Layer 7 of a small transformer language model trained on English Wikipedia (12 layers, counted from 0, width 64).
In attention head 1, each number of a token's query is one row of weights dot the token's vector x. The head spreads its attention over the tokens so far by the softmax of query dot key.

Query weights of the head. A number n stands for (n - 500) times 0.00088.
q0: 289 354 324 512 594 517 559 448 514 472 679 491 557 498 545 371 637 399 587 530 637 410 325 485 478 774 613 629 409 356 459 336 708 390 349 456 373 367 542 556 380 540 555 595 520 276 407 575 373 443 499 453 498 510 490 504 605 525 565 553 642 605 548 587
q1: 671 299 442 628 524 470 668 507 559 410 539 528 456 393 589 681 396 405 306 351 650 512 471 604 365 501 589 501 410 465 612 529 477 643 540 507 494 615 512 740 588 469 583 656 324 498 390 657 454 479 429 474 584 679 592 387 500 654 282 280 589 378 569 377
q2: 451 425 453 548 272 413 647 484 511 400 552 618 533 439 459 451 464 425 412 267 487 571 554 679 408 549 460 471 563 523 559 648 324 695 480 678 633 665 553 688 541 495 515 651 397 567 336 508 588 626 616 450 576 519 446 368 427 515 290 369 600 344 603 432
q3: 512 708 596 357 352 605 363 708 565 535 554 512 336 520 562 509 644 641 675 373 389 644 216 673 608 491 553 587 382 435 459 678 515 400 340 398 452 548 596 213 683 542 459 660 563 414 581 387 595 417 355 511 364 464 399 574 527 650 504 504 438 626 465 480
q4: 432 375 683 509 418 587 466 404 571 450 379 481 514 400 490 327 502 95 412 545 424 744 380 726 554 684 382 435 323 435 581 471 405 415 277 466 572 764 607 595 834 584 825 642 299 574 404 427 598 756 596 678 391 374 477 325 291 508 468 499 446 442 601 293
q5: 589 449 710 255 526 273 484 752 613 465 614 572 226 448 512 601 557 508 540 302 532 532 343 756 620 461 396 647 41 584 491 569 415 418 630 285 659 550 576 347 603 551 419 344 566 734 533 625 510 629 356 676 360 506 484 471 492 616 251 494 468 628 474 135
q6: 525 447 455 449 704 613 366 422 606 552 529 482 259 501 599 434 518 588 393 336 491 450 646 745 485 474 475 535 429 696 438 373 774 554 338 535 410 464 402 360 509 697 380 426 455 505 570 691 512 279 299 529 280 309 587 435 584 479 617 608 534 554 381 298
q7: 590 372 731 358 498 364 691 613 557 307 598 547 354 359 692 603 491 202 391 315 460 606 476 843 610 624 360 504 333 506 552 642 533 482 525 331 641 499 651 526 541 694 379 482 441 563 458 602 477 588 446 679 424 341 582 340 516 409 353 517 739 414 415 30
q8: 554 437 564 527 264 541 553 502 479 601 549 526 460 380 313 786 401 563 978 570 404 424 454 523 497 397 526 417 690 274 490 636 425 324 710 568 356 526 522 527 321 444 364 620 587 515 507 304 541 361 507 312 673 588 305 655 461 588 497 448 491 449 642 622
q9: 518 455 557 414 655 290 543 957 718 540 520 542 434 487 623 577 698 474 457 189 355 562 411 901 659 354 199 768 326 628 360 549 644 354 523 459 461 566 454 356 365 739 293 487 473 615 647 470 255 387 355 612 264 304 574 513 718 691 212 451 471 397 220 365
q10: 327 505 496 445 303 647 600 297 457 442 533 432 561 700 487 533 312 552 696 679 377 433 356 176 415 532 706 450 778 438 434 593 772 395 233 544 344 370 572 651 452 449 613 693 563 366 492 384 539 535 590 469 670 569 494 630 508 401 628 494 447 375 670 738
q11: 255 710 623 391 514 421 445 541 494 323 693 587 309 423 707 588 570 573 219 136 656 638 563 695 192 649 468 546 352 656 649 495 174 796 508 416 708 427 625 306 585 402 530 271 647 374 508 542 425 650 185 267 384 611 588 576 518 617 390 510 290 557 120 422
q12: 602 511 639 493 455 600 455 776 347 644 485 613 494 383 364 726 492 196 596 619 484 604 564 417 589 540 318 340 336 361 554 390 441 311 638 341 470 698 652 563 492 384 793 535 330 663 418 469 396 421 484 613 534 411 358 452 485 667 561 580 448 296 453 375
q13: 252 439 243 245 388 467 581 287 642 132 489 428 324 581 510 665 570 614 375 394 685 369 479 787 328 539 243 639 607 480 690 602 414 818 751 448 442 650 628 580 546 465 352 382 690 622 705 730 651 489 541 645 487 342 602 502 383 534 392 507 589 644 596 374
q14: 275 438 218 484 484 451 468 489 481 509 619 577 594 466 370 498 478 621 509 560 692 419 401 376 625 559 567 428 413 453 452 566 718 247 668 347 568 573 608 543 506 438 627 585 468 617 313 618 584 314 427 574 520 465 228 645 591 552 273 453 729 437 557 496
q15: 734 417 597 304 280 547 581 433 579 476 454 546 534 643 359 475 415 484 378 712 535 423 437 382 450 457 689 378 530 526 630 667 396 639 379 569 555 513 370 546 473 358 604 362 583 452 635 403 565 533 656 428 516 562 604 376 459 510 334 465 561 692 508 445
q16: 502 344 115 321 282 527 631 691 464 390 527 611 423 408 680 365 447 196 411 308 570 554 527 621 421 527 475 499 604 525 520 500 402 548 497 303 539 388 635 570 551 425 481 543 373 555 558 449 469 711 639 581 469 561 489 608 536 522 188 352 461 368 558 509
q17: 601 372 750 367 228 638 613 391 529 496 562 635 435 513 534 331 331 404 547 363 528 765 625 574 595 668 481 572 522 751 423 727 491 380 299 590 424 489 259 451 481 298 498 449 629 827 707 426 704 659 547 467 456 617 557 595 486 393 546 459 329 498 425 397
q18: 474 470 630 528 300 510 479 445 685 628 629 524 685 490 667 420 488 313 585 253 542 768 408 582 624 592 538 472 362 674 559 620 330 442 276 506 644 670 532 434 683 492 647 448 743 794 559 350 565 800 310 417 564 786 373 510 301 547 318 454 416 623 508 320
q19: 630 782 422 366 454 479 377 419 614 596 470 418 343 524 234 523 603 823 717 642 576 438 447 578 421 375 463 599 362 323 542 589 836 685 632 452 506 645 557 404 481 447 436 392 572 437 524 611 743 90 414 539 403 571 391 437 525 550 537 530 821 450 414 505
q20: 500 514 531 345 593 694 386 610 654 533 550 505 439 524 513 632 580 706 625 350 525 589 237 796 492 229 592 788 311 473 446 566 587 363 339 482 462 465 364 309 481 563 412 459 575 492 579 573 784 351 257 428 276 516 391 570 594 596 535 460 257 517 414 361
q21: 306 863 585 335 380 618 560 689 345 687 615 592 368 389 120 646 501 671 603 310 647 449 570 478 348 311 485 518 632 461 554 561 670 367 593 451 255 450 510 257 476 422 627 702 501 477 454 423 582 202 286 236 601 594 446 559 695 665 602 472 465 601 233 777
q22: 543 693 621 642 335 608 522 92 402 525 339 363 574 638 306 602 451 601 571 598 439 260 371 233 410 579 553 513 941 480 500 624 704 612 662 613 442 566 562 690 421 610 407 420 509 371 560 598 645 290 645 470 772 609 452 512 335 413 624 488 507 478 583 644
q23: 488 533 693 265 654 418 603 513 743 419 672 447 293 435 464 565 675 590 773 253 431 529 403 888 683 438 260 645 230 329 397 648 763 559 409 379 373 466 388 398 550 569 256 468 528 463 607 598 729 398 271 470 354 391 436 386 483 530 394 630 663 721 427 94
q24: 221 513 577 200 581 725 638 590 253 673 523 689 557 446 453 570 334 562 563 566 585 395 586 490 479 393 475 409 490 490 466 177 427 234 590 497 357 316 554 459 210 476 848 914 385 322 350 320 375 564 450 240 598 239 429 738 598 765 442 354 609 428 554 827
q25: 386 641 263 606 251 640 587 159 257 595 428 527 510 452 513 502 352 723 542 578 627 536 555 341 344 733 590 333 716 483 604 478 494 617 599 544 345 636 553 609 556 440 514 415 467 238 520 511 538 542 553 345 622 512 559 419 353 557 691 573 471 620 636 555
q26: 506 395 559 272 422 432 655 483 528 388 581 467 391 246 765 423 415 555 552 517 579 545 228 598 614 492 578 484 341 308 511 454 489 412 502 358 575 557 453 606 466 390 580 559 464 582 663 244 422 625 687 569 441 616 570 274 450 500 569 541 468 705 500 461
q27: 523 486 546 639 611 640 441 393 545 688 298 525 597 611 470 404 465 550 290 488 518 290 774 330 501 422 369 464 567 374 427 424 727 589 427 572 624 578 618 522 571 493 465 165 302 312 554 699 555 574 589 683 453 452 552 484 594 453 536 572 562 530 515 258
q28: 256 511 346 367 513 518 575 627 319 352 510 594 437 522 434 539 572 437 466 485 748 564 519 480 547 621 496 554 301 656 587 323 340 463 516 392 548 511 539 453 567 393 723 469 303 598 450 586 578 735 490 490 446 344 548 676 579 648 495 607 576 671 443 411
q29: 471 862 417 616 464 438 529 535 568 363 464 601 523 487 525 461 478 477 522 365 670 473 574 423 316 601 408 606 479 334 600 483 386 408 594 488 439 346 784 451 540 482 568 824 518 305 539 651 627 265 328 317 699 548 294 759 446 595 366 471 605 333 592 469
q30: 342 625 489 687 541 579 570 623 508 698 746 535 752 586 174 408 434 327 734 726 448 343 656 600 531 633 230 478 366 276 375 616 526 465 424 625 264 470 404 445 766 256 635 797 457 487 475 524 463 654 323 330 585 316 333 746 378 586 381 382 688 303 507 422
q31: 621 346 574 466 422 732 619 279 516 460 298 599 479 525 617 718 443 276 450 535 497 557 568 558 413 298 419 634 526 474 398 538 557 438 158 670 385 266 412 409 444 494 251 410 330 445 483 675 452 472 661 654 459 397 534 394 596 558 642 402 487 420 569 665

Each question shows a short text with each token's key, already scaled and adjusted for position as the last token sees it. A number n stands for (n - 500) times 0.0018.

Then comes the last token's vector x. A number n stands for (n - 500) times 0.014.

0 "ale ": 466 501 500 586 489 663 549 658 506 584 437 620 420 421 445 510 488 517 478 398 594 567 408 618 544 169 510 477 407 497 470 467
1 "| ": 493 540 502 588 501 761 558 741 451 647 433 589 444 383 498 429 451 568 449 436 607 527 365 671 478 175 535 398 491 497 463 447
2 "ITA ": 497 463 486 767 433 768 549 786 559 559 390 522 483 539 425 575 522 527 542 499 719 511 455 609 564 69 706 538 498 643 459 492
3 "Lu": 541 430 436 662 582 618 556 620 307 590 449 449 396 774 253 571 407 500 620 553 683 481 440 711 594 224 740 686 530 537 416 618
4 "ig": 492 486 421 571 491 550 404 495 594 511 569 384 533 764 350 680 589 711 534 529 593 519 384 505 557 257 628 725 445 515 413 682
5 "i ": 495 424 373 560 486 595 514 623 572 566 391 457 592 682 464 678 514 529 552 515 615 670 298 595 475 230 606 622 404 400 393 663
6 "Sim": 571 514 515 464 541 519 446 573 556 599 415 289 536 585 414 551 473 485 535 489 511 612 432 646 609 340 683 577 469 384 527 546
x: 598 417 552 492 583 541 521 532 581 490 686 467 511 477 528 453 644 581 435 447 452 536 451 485 550 393 500 582 453 509 326 513 584 468 446 375 568 485 438 516 517 606 517 502 527 495 470 524 549 375 472 513 433 499 402 583 489 526 475 440 566 318 469 606
To which token does the last token give the most attention? 1 "| "

0 "en": 464 567 564 304 527 420 473 451 562 593 410 496 594 537 360 524 418 394 403 487 352 565 550 490 387 365 416 484 324 342 342 480
1 "io ": 502 513 526 570 531 646 533 667 494 627 377 553 436 516 401 508 435 522 520 407 546 603 407 625 479 166 509 454 418 450 415 530
2 "F": 545 496 575 427 487 436 455 565 518 509 515 345 420 478 450 527 578 448 442 423 534 480 463 570 636 301 578 610 481 473 534 487
3 "asc": 469 570 458 488 463 509 479 488 543 493 553 317 569 501 321 763 466 488 512 555 438 378 523 529 560 322 718 554 325 611 533 587
4 "et": 526 500 450 380 532 497 473 512 577 496 508 387 540 625 395 737 394 526 536 452 426 464 435 521 508 283 603 520 327 459 473 579
5 "ti ": 457 381 464 559 565 568 497 610 455 592 429 433 543 656 439 659 504 555 474 486 546 593 399 584 390 181 533 545 375 417 382 526
6 "| ": 459 497 520 567 458 729 621 718 422 647 341 519 448 452 466 453 497 446 478 510 636 606 353 718 457 131 551 445 496 483 457 511
x: 507 527 475 536 455 457 471 716 482 526 467 532 477 473 517 556 543 531 459 453 547 545 469 507 467 496 491 418 476 469 565 453 511 417 514 462 519 495 568 485 438 484 532 543 517 495 512 535 462 412 438 549 557 529 415 564 527 556 446 462 492 429 503 495
Which token does the last token look at most, and with what share of its attention? 6 "| ", with about 70%

0 "ed ": 512 495 546 563 498 682 532 679 490 600 393 623 430 430 444 470 459 504 516 392 630 578 344 652 576 157 533 479 457 552 504 539
1 "in ": 486 498 536 590 471 709 622 734 449 600 394 584 442 413 477 476 519 490 515 427 645 554 360 688 497 179 538 464 422 552 452 571
2 "the ": 530 498 484 592 449 553 603 641 416 589 384 458 415 420 497 517 535 515 532 484 652 544 419 628 576 227 591 500 550 610 544 523
3 "National ": 541 491 497 554 403 650 609 590 487 523 478 529 328 564 631 645 485 491 427 605 574 514 476 579 609 259 590 591 527 608 606 436
4 "Lib": 557 439 525 496 465 583 493 655 447 529 496 520 391 615 512 558 502 504 580 527 485 510 539 523 646 264 500 580 564 605 473 433
5 "r": 517 327 451 460 522 595 377 583 588 541 589 476 525 530 402 538 432 679 422 526 502 550 464 586 414 354 500 488 527 419 379 334
6 "ary ": 521 450 452 458 430 546 502 540 631 555 463 518 410 535 455 690 508 515 461 580 458 659 534 509 409 128 556 551 378 508 387 461
x: 429 508 512 491 536 417 471 640 547 571 544 522 482 537 418 521 528 547 566 442 522 556 517 541 630 519 510 586 477 471 408 502 471 400 596 541 570 497 443 405 383 515 529 539 470 515 482 480 499 616 472 449 193 506 542 486 639 499 455 331 508 484 402 476
To which token does the last token give the most attention? 0 "ed "

0 "ag ": 474 557 465 537 475 668 569 701 492 564 428 569 369 467 482 471 538 541 496 453 543 536 393 635 467 202 490 469 433 446 455 535
1 "|": 461 506 336 412 478 756 528 706 513 553 369 480 467 405 332 551 499 583 555 573 585 448 415 689 475 148 697 381 627 415 455 338
2 "\n": 445 457 484 645 501 872 567 778 503 610 363 585 557 445 458 557 480 517 575 496 671 547 351 680 511 84 619 393 403 552 485 497
3 "| ": 514 406 490 619 488 787 683 779 337 662 350 571 577 535 524 499 509 498 479 547 725 552 298 719 495 124 735 561 568 662 486 461
4 "Q": 514 465 526 541 493 676 516 766 465 540 512 390 533 505 485 549 381 423 516 584 619 465 444 687 660 178 845 717 492 603 475 441
5 "S": 600 560 453 626 499 604 457 610 571 512 560 329 490 576 431 801 457 422 476 639 642 509 458 600 577 185 915 733 300 530 416 641
6 "F ": 557 501 450 607 447 732 543 609 518 554 458 383 482 634 473 855 545 446 429 673 705 617 300 604 479 139 795 704 343 479 474 647
x: 448 539 528 491 461 516 451 597 496 509 600 536 461 524 509 536 626 553 544 534 352 613 551 569 480 478 562 593 493 498 441 600 535 380 471 458 585 501 451 530 522 481 533 479 550 545 491 408 474 405 478 343 229 462 435 451 709 573 543 379 521 358 421 483
Which token does the last token look at most, and with what share of its attention? 2 "\n", with about 50%

0 "ooks ": 487 472 473 513 437 623 624 731 523 590 358 568 412 501 396 468 528 504 496 451 598 570 431 644 533 90 481 481 429 523 454 534
1 "that ": 478 498 498 636 534 642 619 707 464 660 367 538 478 454 435 427 563 570 530 356 707 601 334 691 582 110 533 482 465 536 471 579
2 "it ": 530 510 544 612 474 533 551 708 523 607 402 549 423 493 374 426 535 529 526 368 661 578 431 652 596 150 531 462 469 586 486 567
3 "curr": 521 531 448 449 444 492 396 654 691 507 546 397 508 545 335 420 514 544 512 511 469 441 574 579 634 249 579 440 626 591 513 420
4 "ently ": 506 462 441 636 398 517 503 689 624 565 451 598 457 495 323 474 475 536 595 404 673 547 375 593 521 134 563 422 532 572 436 563
5 "hold": 529 431 528 386 442 466 553 682 598 600 394 434 517 599 295 419 526 535 551 429 489 505 501 607 494 153 553 563 583 507 427 465
6 "s": 531 432 566 481 464 486 538 649 619 604 374 511 682 529 401 455 451 549 495 430 542 567 583 615 433 214 600 513 446 515 397 385
x: 469 492 470 519 560 389 513 586 477 515 605 497 517 489 413 493 551 528 438 390 532 461 455 580 667 434 513 560 414 550 392 535 417 562 530 364 590 565 447 427 443 530 455 521 577 493 621 623 416 462 526 534 396 591 527 597 533 514 587 443 429 512 433 454
Which token does the last token look at most, and with what share of its attention? 1 "that ", with about 60%

0 "Pat": 561 502 564 364 457 384 399 451 595 526 526 372 494 533 378 667 472 441 425 573 274 555 577 500 455 379 474 486 241 419 495 547
1 "ent ": 494 519 532 572 488 684 567 676 519 618 410 624 487 474 471 482 490 514 475 424 560 595 375 633 485 182 508 436 395 487 457 508
2 "that ": 447 484 502 681 515 659 585 710 471 655 395 543 491 451 450 443 526 571 550 370 718 601 325 677 576 119 541 464 463 551 458 576
3 "he ": 485 458 491 698 439 555 582 759 497 639 389 519 462 534 349 461 527 588 624 390 697 598 433 628 588 81 582 518 527 609 446 569
4 "gr": 491 541 568 398 429 582 558 745 439 603 469 501 370 635 386 333 527 493 451 464 569 509 506 658 531 326 572 456 729 535 522 406
5 "ant": 440 576 554 361 494 528 432 437 653 482 441 426 513 397 257 578 509 554 529 435 390 433 614 532 553 346 616 463 472 596 531 456
6 "ed": 552 481 581 416 591 590 432 506 543 567 534 325 620 525 333 659 468 545 472 408 454 502 512 537 460 242 646 421 362 538 466 444
x: 566 466 484 531 554 484 347 514 551 549 469 380 549 450 442 513 720 550 524 491 470 504 491 485 557 540 470 594 496 546 360 547 396 458 570 468 606 457 567 428 418 622 537 364 458 537 617 537 451 547 372 508 163 499 495 562 697 539 443 484 466 489 514 467
To which token does the last token give the most attention? 2 "that "

0 "| ": 450 564 478 595 530 782 577 751 473 653 377 563 486 379 445 429 509 541 477 430 651 505 365 688 482 137 575 401 471 526 458 514
1 "Flor": 474 520 462 597 505 564 495 694 625 526 413 338 512 660 259 573 476 511 621 546 553 415 603 615 618 235 728 557 504 615 500 496
2 "ence ": 470 534 421 643 469 669 541 632 539 552 460 510 507 677 460 704 491 607 577 505 654 604 408 589 477 16 678 675 391 562 392 610
3 "| ": 519 479 471 545 489 769 543 760 446 620 395 476 544 562 512 495 550 645 478 480 692 575 280 697 432 189 582 489 626 469 428 446
4 "Stadi": 476 477 447 585 458 595 485 677 558 567 352 426 472 626 301 555 570 535 510 597 549 454 609 650 608 200 701 510 573 662 505 491
5 "o ": 558 462 300 565 434 711 467 626 593 509 558 504 467 549 328 739 575 523 474 624 578 586 385 596 471 111 668 448 435 543 415 608
6 "Ar": 569 452 449 569 503 550 523 637 465 567 438 460 396 724 456 608 554 419 452 583 607 491 468 602 550 278 588 630 507 469 440 494
x: 524 498 524 555 557 424 459 565 505 441 588 583 539 567 526 542 597 600 469 421 380 373 518 491 492 496 547 590 438 437 305 581 636 455 482 374 535 460 335 479 529 523 553 532 537 509 477 506 570 433 449 554 364 426 534 478 608 567 505 335 591 475 520 494
To which token does the last token give the most attention? 0 "| "

0 "in ": 503 489 520 583 492 719 654 739 423 586 393 548 437 414 495 512 541 530 522 424 649 527 355 684 479 177 562 480 397 540 459 589
1 "the ": 524 460 459 595 471 540 605 621 417 568 397 399 422 423 489 595 520 541 542 507 655 536 411 604 568 229 609 530 498 578 557 545
2 "country": 429 452 478 489 512 629 578 612 514 480 431 362 501 591 421 658 464 513 443 599 509 427 566 544 516 224 664 689 429 502 390 422
3 ", ": 472 389 413 691 496 712 577 771 443 573 371 507 458 461 477 471 472 521 576 400 749 586 298 655 612 40 577 518 515 564 496 555
4 "and ": 504 331 362 694 443 567 554 711 517 550 420 466 509 501 503 469 404 503 576 427 837 529 361 612 598 157 645 567 550 577 471 485
5 "one ": 609 433 389 574 400 529 586 701 577 550 377 483 480 440 378 550 468 426 502 565 635 584 450 622 516 184 680 601 528 561 453 464
6 "of ": 592 512 482 631 389 735 575 755 448 590 466 438 437 463 510 599 448 445 518 583 723 538 392 647 484 92 646 515 420 509 432 573
x: 449 516 513 485 595 429 371 683 474 468 416 438 489 491 496 493 534 556 498 547 531 542 561 507 398 466 463 461 416 453 644 493 481 384 567 453 561 463 541 460 479 575 453 533 533 521 544 443 458 401 473 556 527 538 462 516 580 499 506 486 526 457 494 539
To which token does the last token give the most attention? 3 ", "

0 "2": 496 453 476 415 513 452 458 528 576 557 462 243 454 449 287 687 490 514 469 571 340 524 588 513 338 187 601 412 383 403 370 445
1 "15 ": 461 459 478 585 503 714 522 721 525 575 430 461 418 431 401 541 591 585 550 485 533 569 381 639 414 108 571 418 454 477 410 461
2 "| ": 506 472 459 603 507 795 568 746 451 603 403 496 446 412 454 466 479 589 485 477 638 534 352 674 449 118 551 405 464 467 450 506
3 "13": 449 374 468 573 503 624 490 691 594 552 420 303 575 365 345 478 452 511 542 522 571 554 520 617 512 127 796 524 569 547 376 354
4 "0 ": 466 354 374 679 458 637 502 677 523 584 415 347 443 514 317 729 371 430 573 625 672 599 419 624 431 26 834 631 566 606 347 472
5 "| ": 422 312 416 628 415 750 486 690 438 589 539 370 430 515 347 610 465 555 453 601 708 592 223 620 385 98 605 537 624 434 381 498
6 "80 ": 603 522 366 523 434 628 491 663 578 560 349 343 401 493 306 663 561 389 510 683 588 611 498 598 402 135 749 552 557 478 335 519
x: 537 492 511 520 533 457 466 639 541 442 612 507 433 439 503 494 547 582 501 460 409 564 418 570 582 467 494 551 493 509 489 582 627 445 574 538 537 486 436 479 513 498 353 555 517 583 510 420 473 468 591 574 494 510 415 464 462 568 425 409 547 388 286 500
Which token does the last token look at most, and with what share of its attention? 2 "| ", with about 50%

0 "on": 466 477 502 329 523 408 428 472 548 561 473 381 557 482 295 583 393 431 403 520 267 520 628 509 395 286 491 471 289 421 358 434
1 "-": 494 472 506 567 514 645 529 651 488 576 447 582 416 351 472 529 485 524 487 411 550 537 374 612 506 234 497 442 377 474 476 500
2 "mov": 419 434 429 418 476 477 436 613 553 525 521 309 418 719 307 620 436 421 487 658 420 408 686 557 466 253 567 507 430 556 348 429
3 "able": 531 566 458 424 535 595 464 515 620 491 449 355 574 568 253 629 483 553 474 528 450 566 483 585 442 139 563 494 427 473 440 522
4 "\n": 539 426 410 631 506 788 586 750 450 638 342 584 552 477 426 518 457 451 494 541 692 622 294 728 510 78 689 439 523 540 488 414
5 "- ": 498 393 432 718 402 703 678 716 425 678 386 561 535 516 474 484 516 473 481 570 760 598 300 705 553 98 679 486 581 638 507 514
6 "C": 506 532 498 608 417 481 513 586 505 570 567 527 478 524 526 552 467 509 569 519 609 479 447 571 697 268 654 565 494 669 590 510
x: 538 606 438 492 597 386 432 591 490 524 599 515 491 463 478 483 521 486 535 483 323 402 507 567 483 385 521 450 455 528 423 574 693 516 518 468 469 507 448 553 541 564 570 470 577 486 518 458 460 522 452 527 455 446 468 567 669 462 560 414 521 348 448 504
Which token does the last token look at most, and with what share of its attention? 5 "- ", with about 60%

0 "ai ": 527 492 497 547 492 647 556 698 466 563 412 530 390 463 461 500 547 556 509 471 571 556 386 647 499 187 495 502 391 469 454 524
1 "| ": 472 485 449 593 525 789 607 761 429 637 366 517 448 426 465 444 489 573 497 445 668 519 330 705 498 134 569 425 478 492 473 543
2 "Gold ": 431 469 485 570 443 706 590 691 518 579 348 422 408 506 407 656 482 567 522 633 647 480 529 664 515 104 679 613 636 598 465 437
3 "| ": 543 459 377 628 433 826 509 720 461 559 577 466 412 445 411 610 509 655 534 596 682 520 289 612 381 135 607 402 605 500 391 465
4 "$": 495 520 477 544 430 719 587 810 461 653 417 561 445 454 300 544 517 412 523 571 653 570 446 735 364 126 765 466 661 568 224 408
5 "1": 529 581 514 505 433 512 433 666 662 630 514 422 504 312 271 531 474 471 532 530 511 534 543 561 508 171 766 437 588 596 341 332
6 "20": 566 536 522 503 469 609 403 677 636 575 580 316 421 351 260 643 566 479 470 582 506 487 583 557 455 107 773 522 511 529 284 394
x: 495 456 525 510 591 401 395 549 547 464 464 370 402 551 528 489 653 577 573 474 491 550 484 557 479 443 461 437 552 539 392 618 588 389 593 474 587 541 557 529 460 556 434 572 568 564 529 325 423 516 507 442 226 510 542 480 641 531 321 514 493 553 434 475
Which two tokens does the last token look at most, in order? 4 "$", 1 "| "

0 "o ": 446 508 518 559 511 678 557 694 504 633 405 576 424 439 435 476 432 494 443 401 545 568 392 646 505 168 519 470 375 446 445 566
1 "Gu": 558 528 668 501 571 454 429 670 401 631 499 443 402 509 354 467 489 544 509 404 508 530 447 604 583 247 606 685 504 507 427 550
2 "id": 550 651 541 479 464 503 430 562 584 584 454 423 547 470 332 648 640 601 485 503 510 479 496 594 486 308 690 682 406 461 386 512
3 "ol": 386 539 483 560 606 559 386 507 503 547 541 392 503 489 402 769 520 656 488 470 478 481 449 484 466 379 584 533 253 353 441 567
4 "in ": 500 501 467 535 516 638 544 596 523 590 443 402 500 587 415 764 459 555 469 506 521 608 380 585 337 194 606 533 295 355 337 645
5 "| ": 453 438 522 570 479 736 619 728 402 645 335 475 438 452 481 471 532 470 467 490 641 588 355 721 439 124 576 455 516 479 459 511
6 "L": 439 557 537 554 439 480 500 575 556 538 485 373 451 466 414 535 499 476 476 517 621 447 543 645 656 189 699 596 514 532 524 456
x: 532 542 458 507 614 415 465 580 520 480 582 457 491 526 442 469 503 463 525 528 474 459 463 589 522 379 537 457 422 588 460 641 720 451 529 373 427 521 483 553 452 589 486 535 531 499 512 589 402 428 456 511 451 541 503 559 521 536 395 504 424 359 494 490
Which two tokens does the last token look at most, in order? 5 "| ", 0 "o "

0 "San": 496 535 514 482 594 478 428 417 527 516 471 258 544 690 375 766 442 464 516 490 352 536 517 478 464 376 587 625 209 324 389 674
1 "to": 594 607 594 393 619 480 418 412 489 583 448 245 584 613 314 702 414 428 444 428 347 578 450 486 423 323 548 575 314 352 411 703
2 "s ": 494 480 500 591 492 687 578 693 517 612 398 572 450 468 480 497 489 527 496 442 560 606 364 641 501 174 511 453 380 460 479 552
3 "Ar": 452 403 445 596 515 543 600 643 452 561 388 443 376 682 495 612 436 500 539 539 590 484 505 576 596 318 624 674 489 508 508 528
4 "am": 446 506 519 454 493 614 476 599 454 542 595 359 541 610 458 651 493 588 455 526 487 501 381 545 483 269 626 634 397 400 357 519
5 "bur": 523 473 393 448 573 630 397 581 597 535 523 283 587 607 328 668 524 534 479 540 452 567 533 498 437 264 605 523 372 503 346 572
6 "o ": 454 394 416 556 503 570 498 553 605 573 446 438 501 595 393 688 478 500 425 529 551 676 374 581 392 173 603 484 360 379 395 623
x: 467 478 519 552 488 512 523 670 533 539 440 481 478 491 429 584 583 473 506 471 493 541 507 503 644 546 513 650 451 562 481 485 519 422 542 461 535 511 484 382 447 492 471 503 513 456 494 550 537 522 440 434 249 525 485 485 538 575 525 344 485 380 438 474
To which token does the last token give the most attention? 2 "s "

0 "Championships ": 467 600 450 570 507 743 574 707 480 565 379 548 422 528 383 500 604 565 573 470 558 522 400 685 468 110 545 396 489 487 431 485
1 "| ": 445 517 458 579 524 804 593 764 468 610 362 590 472 428 455 410 477 593 487 462 640 524 389 704 490 104 551 384 480 514 466 472
2 "England ": 396 421 474 709 477 677 579 717 496 521 289 541 505 602 437 601 454 652 650 531 678 541 496 603 549 71 617 627 516 614 387 469
3 "| ": 482 436 454 575 495 802 512 744 486 574 430 465 539 539 497 472 533 752 475 499 702 554 309 688 449 150 577 462 598 449 454 408
4 "W": 507 429 519 490 447 532 511 653 518 539 465 406 444 479 443 494 405 416 504 548 626 475 538 670 524 223 703 603 510 531 414 400
5 "ey": 639 352 457 534 447 550 531 565 596 518 389 355 506 486 369 649 446 490 551 592 564 499 590 541 524 170 745 782 431 549 395 553
6 "brid": 582 334 499 517 484 604 380 439 665 473 503 301 573 629 400 770 452 549 440 597 504 557 531 485 532 233 559 610 304 499 488 562
x: 537 464 524 512 537 508 273 532 614 461 514 466 585 495 448 530 601 600 472 456 476 617 494 581 586 471 446 591 466 584 290 505 510 547 557 481 509 528 437 447 420 541 547 440 492 609 602 563 527 469 469 375 398 440 492 566 668 537 554 399 430 366 329 432
Which token does the last token look at most, and with what share of its attention? 1 "| ", with about 50%

0 "r": 490 496 457 302 506 386 418 386 573 548 578 288 360 471 166 665 554 417 494 623 268 431 633 563 305 353 597 348 393 384 429 553
1 "ar": 478 538 495 336 505 373 448 390 553 564 532 340 391 476 225 647 551 453 462 564 276 487 605 495 357 319 522 443 299 378 396 581
2 "is ": 511 505 490 507 493 603 582 683 525 634 403 542 445 529 390 510 479 502 474 473 581 603 374 672 423 170 546 424 370 412 406 569
3 "| ": 531 435 484 578 511 747 614 741 434 660 346 539 453 430 478 411 486 520 461 463 646 571 345 710 487 158 567 405 501 489 486 517
4 "36": 511 399 507 501 463 541 552 764 578 608 409 328 577 389 417 473 345 443 506 557 547 565 479 645 527 111 763 667 566 535 369 372
5 ",": 574 480 429 552 365 662 541 747 522 572 424 405 506 516 418 694 440 433 496 715 630 605 540 627 389 118 814 586 516 580 245 399
6 "68": 561 355 463 558 463 623 394 703 616 573 550 280 627 490 397 632 478 508 468 615 590 625 409 516 476 112 623 596 527 455 292 365
x: 572 471 537 453 578 517 445 579 572 448 455 374 456 590 452 523 588 606 553 418 545 535 453 498 481 406 426 442 455 601 410 560 584 472 549 424 687 527 487 445 512 576 438 513 594 564 521 412 529 479 565 443 453 421 558 479 684 489 366 414 533 471 347 474
Which token does the last token look at most, and with what share of its attention? 3 "| ", with about 50%

0 "um ": 483 500 494 549 485 649 561 677 515 602 425 577 431 411 431 485 529 524 481 457 561 568 371 648 493 186 537 428 404 477 466 520
1 "| ": 461 508 477 574 508 753 572 718 487 627 410 568 433 388 452 427 451 545 458 446 617 516 359 678 491 184 540 377 439 479 487 535
2 "$": 504 420 523 509 505 696 609 823 432 664 397 524 457 449 331 524 503 418 472 519 643 520 441 752 396 183 791 492 638 530 285 442
3 "17": 440 496 510 482 466 549 451 698 636 620 514 315 532 379 243 537 425 429 480 564 543 516 571 610 468 150 788 537 558 549 262 360
4 "7": 466 534 538 539 475 485 375 595 650 578 529 277 517 349 263 635 462 488 537 574 483 564 605 542 457 112 800 498 483 601 306 415
5 ",": 584 520 429 454 399 642 466 672 600 554 487 299 515 489 274 734 479 476 445 707 561 586 555 567 351 108 755 471 459 513 242 442
6 "7": 563 385 459 514 462 580 371 644 632 549 562 289 652 494 371 635 437 558 494 574 586 596 379 481 423 185 579 471 461 419 335 412
x: 548 444 534 445 540 558 441 565 561 513 450 377 458 514 462 525 529 593 602 415 533 492 461 512 484 404 448 551 414 569 402 502 560 509 547 412 758 527 486 413 599 534 429 469 612 552 481 425 525 474 536 436 433 445 601 503 622 539 377 413 566 479 441 469
Which token does the last token look at most, and with what share of its attention? 2 "$", with about 70%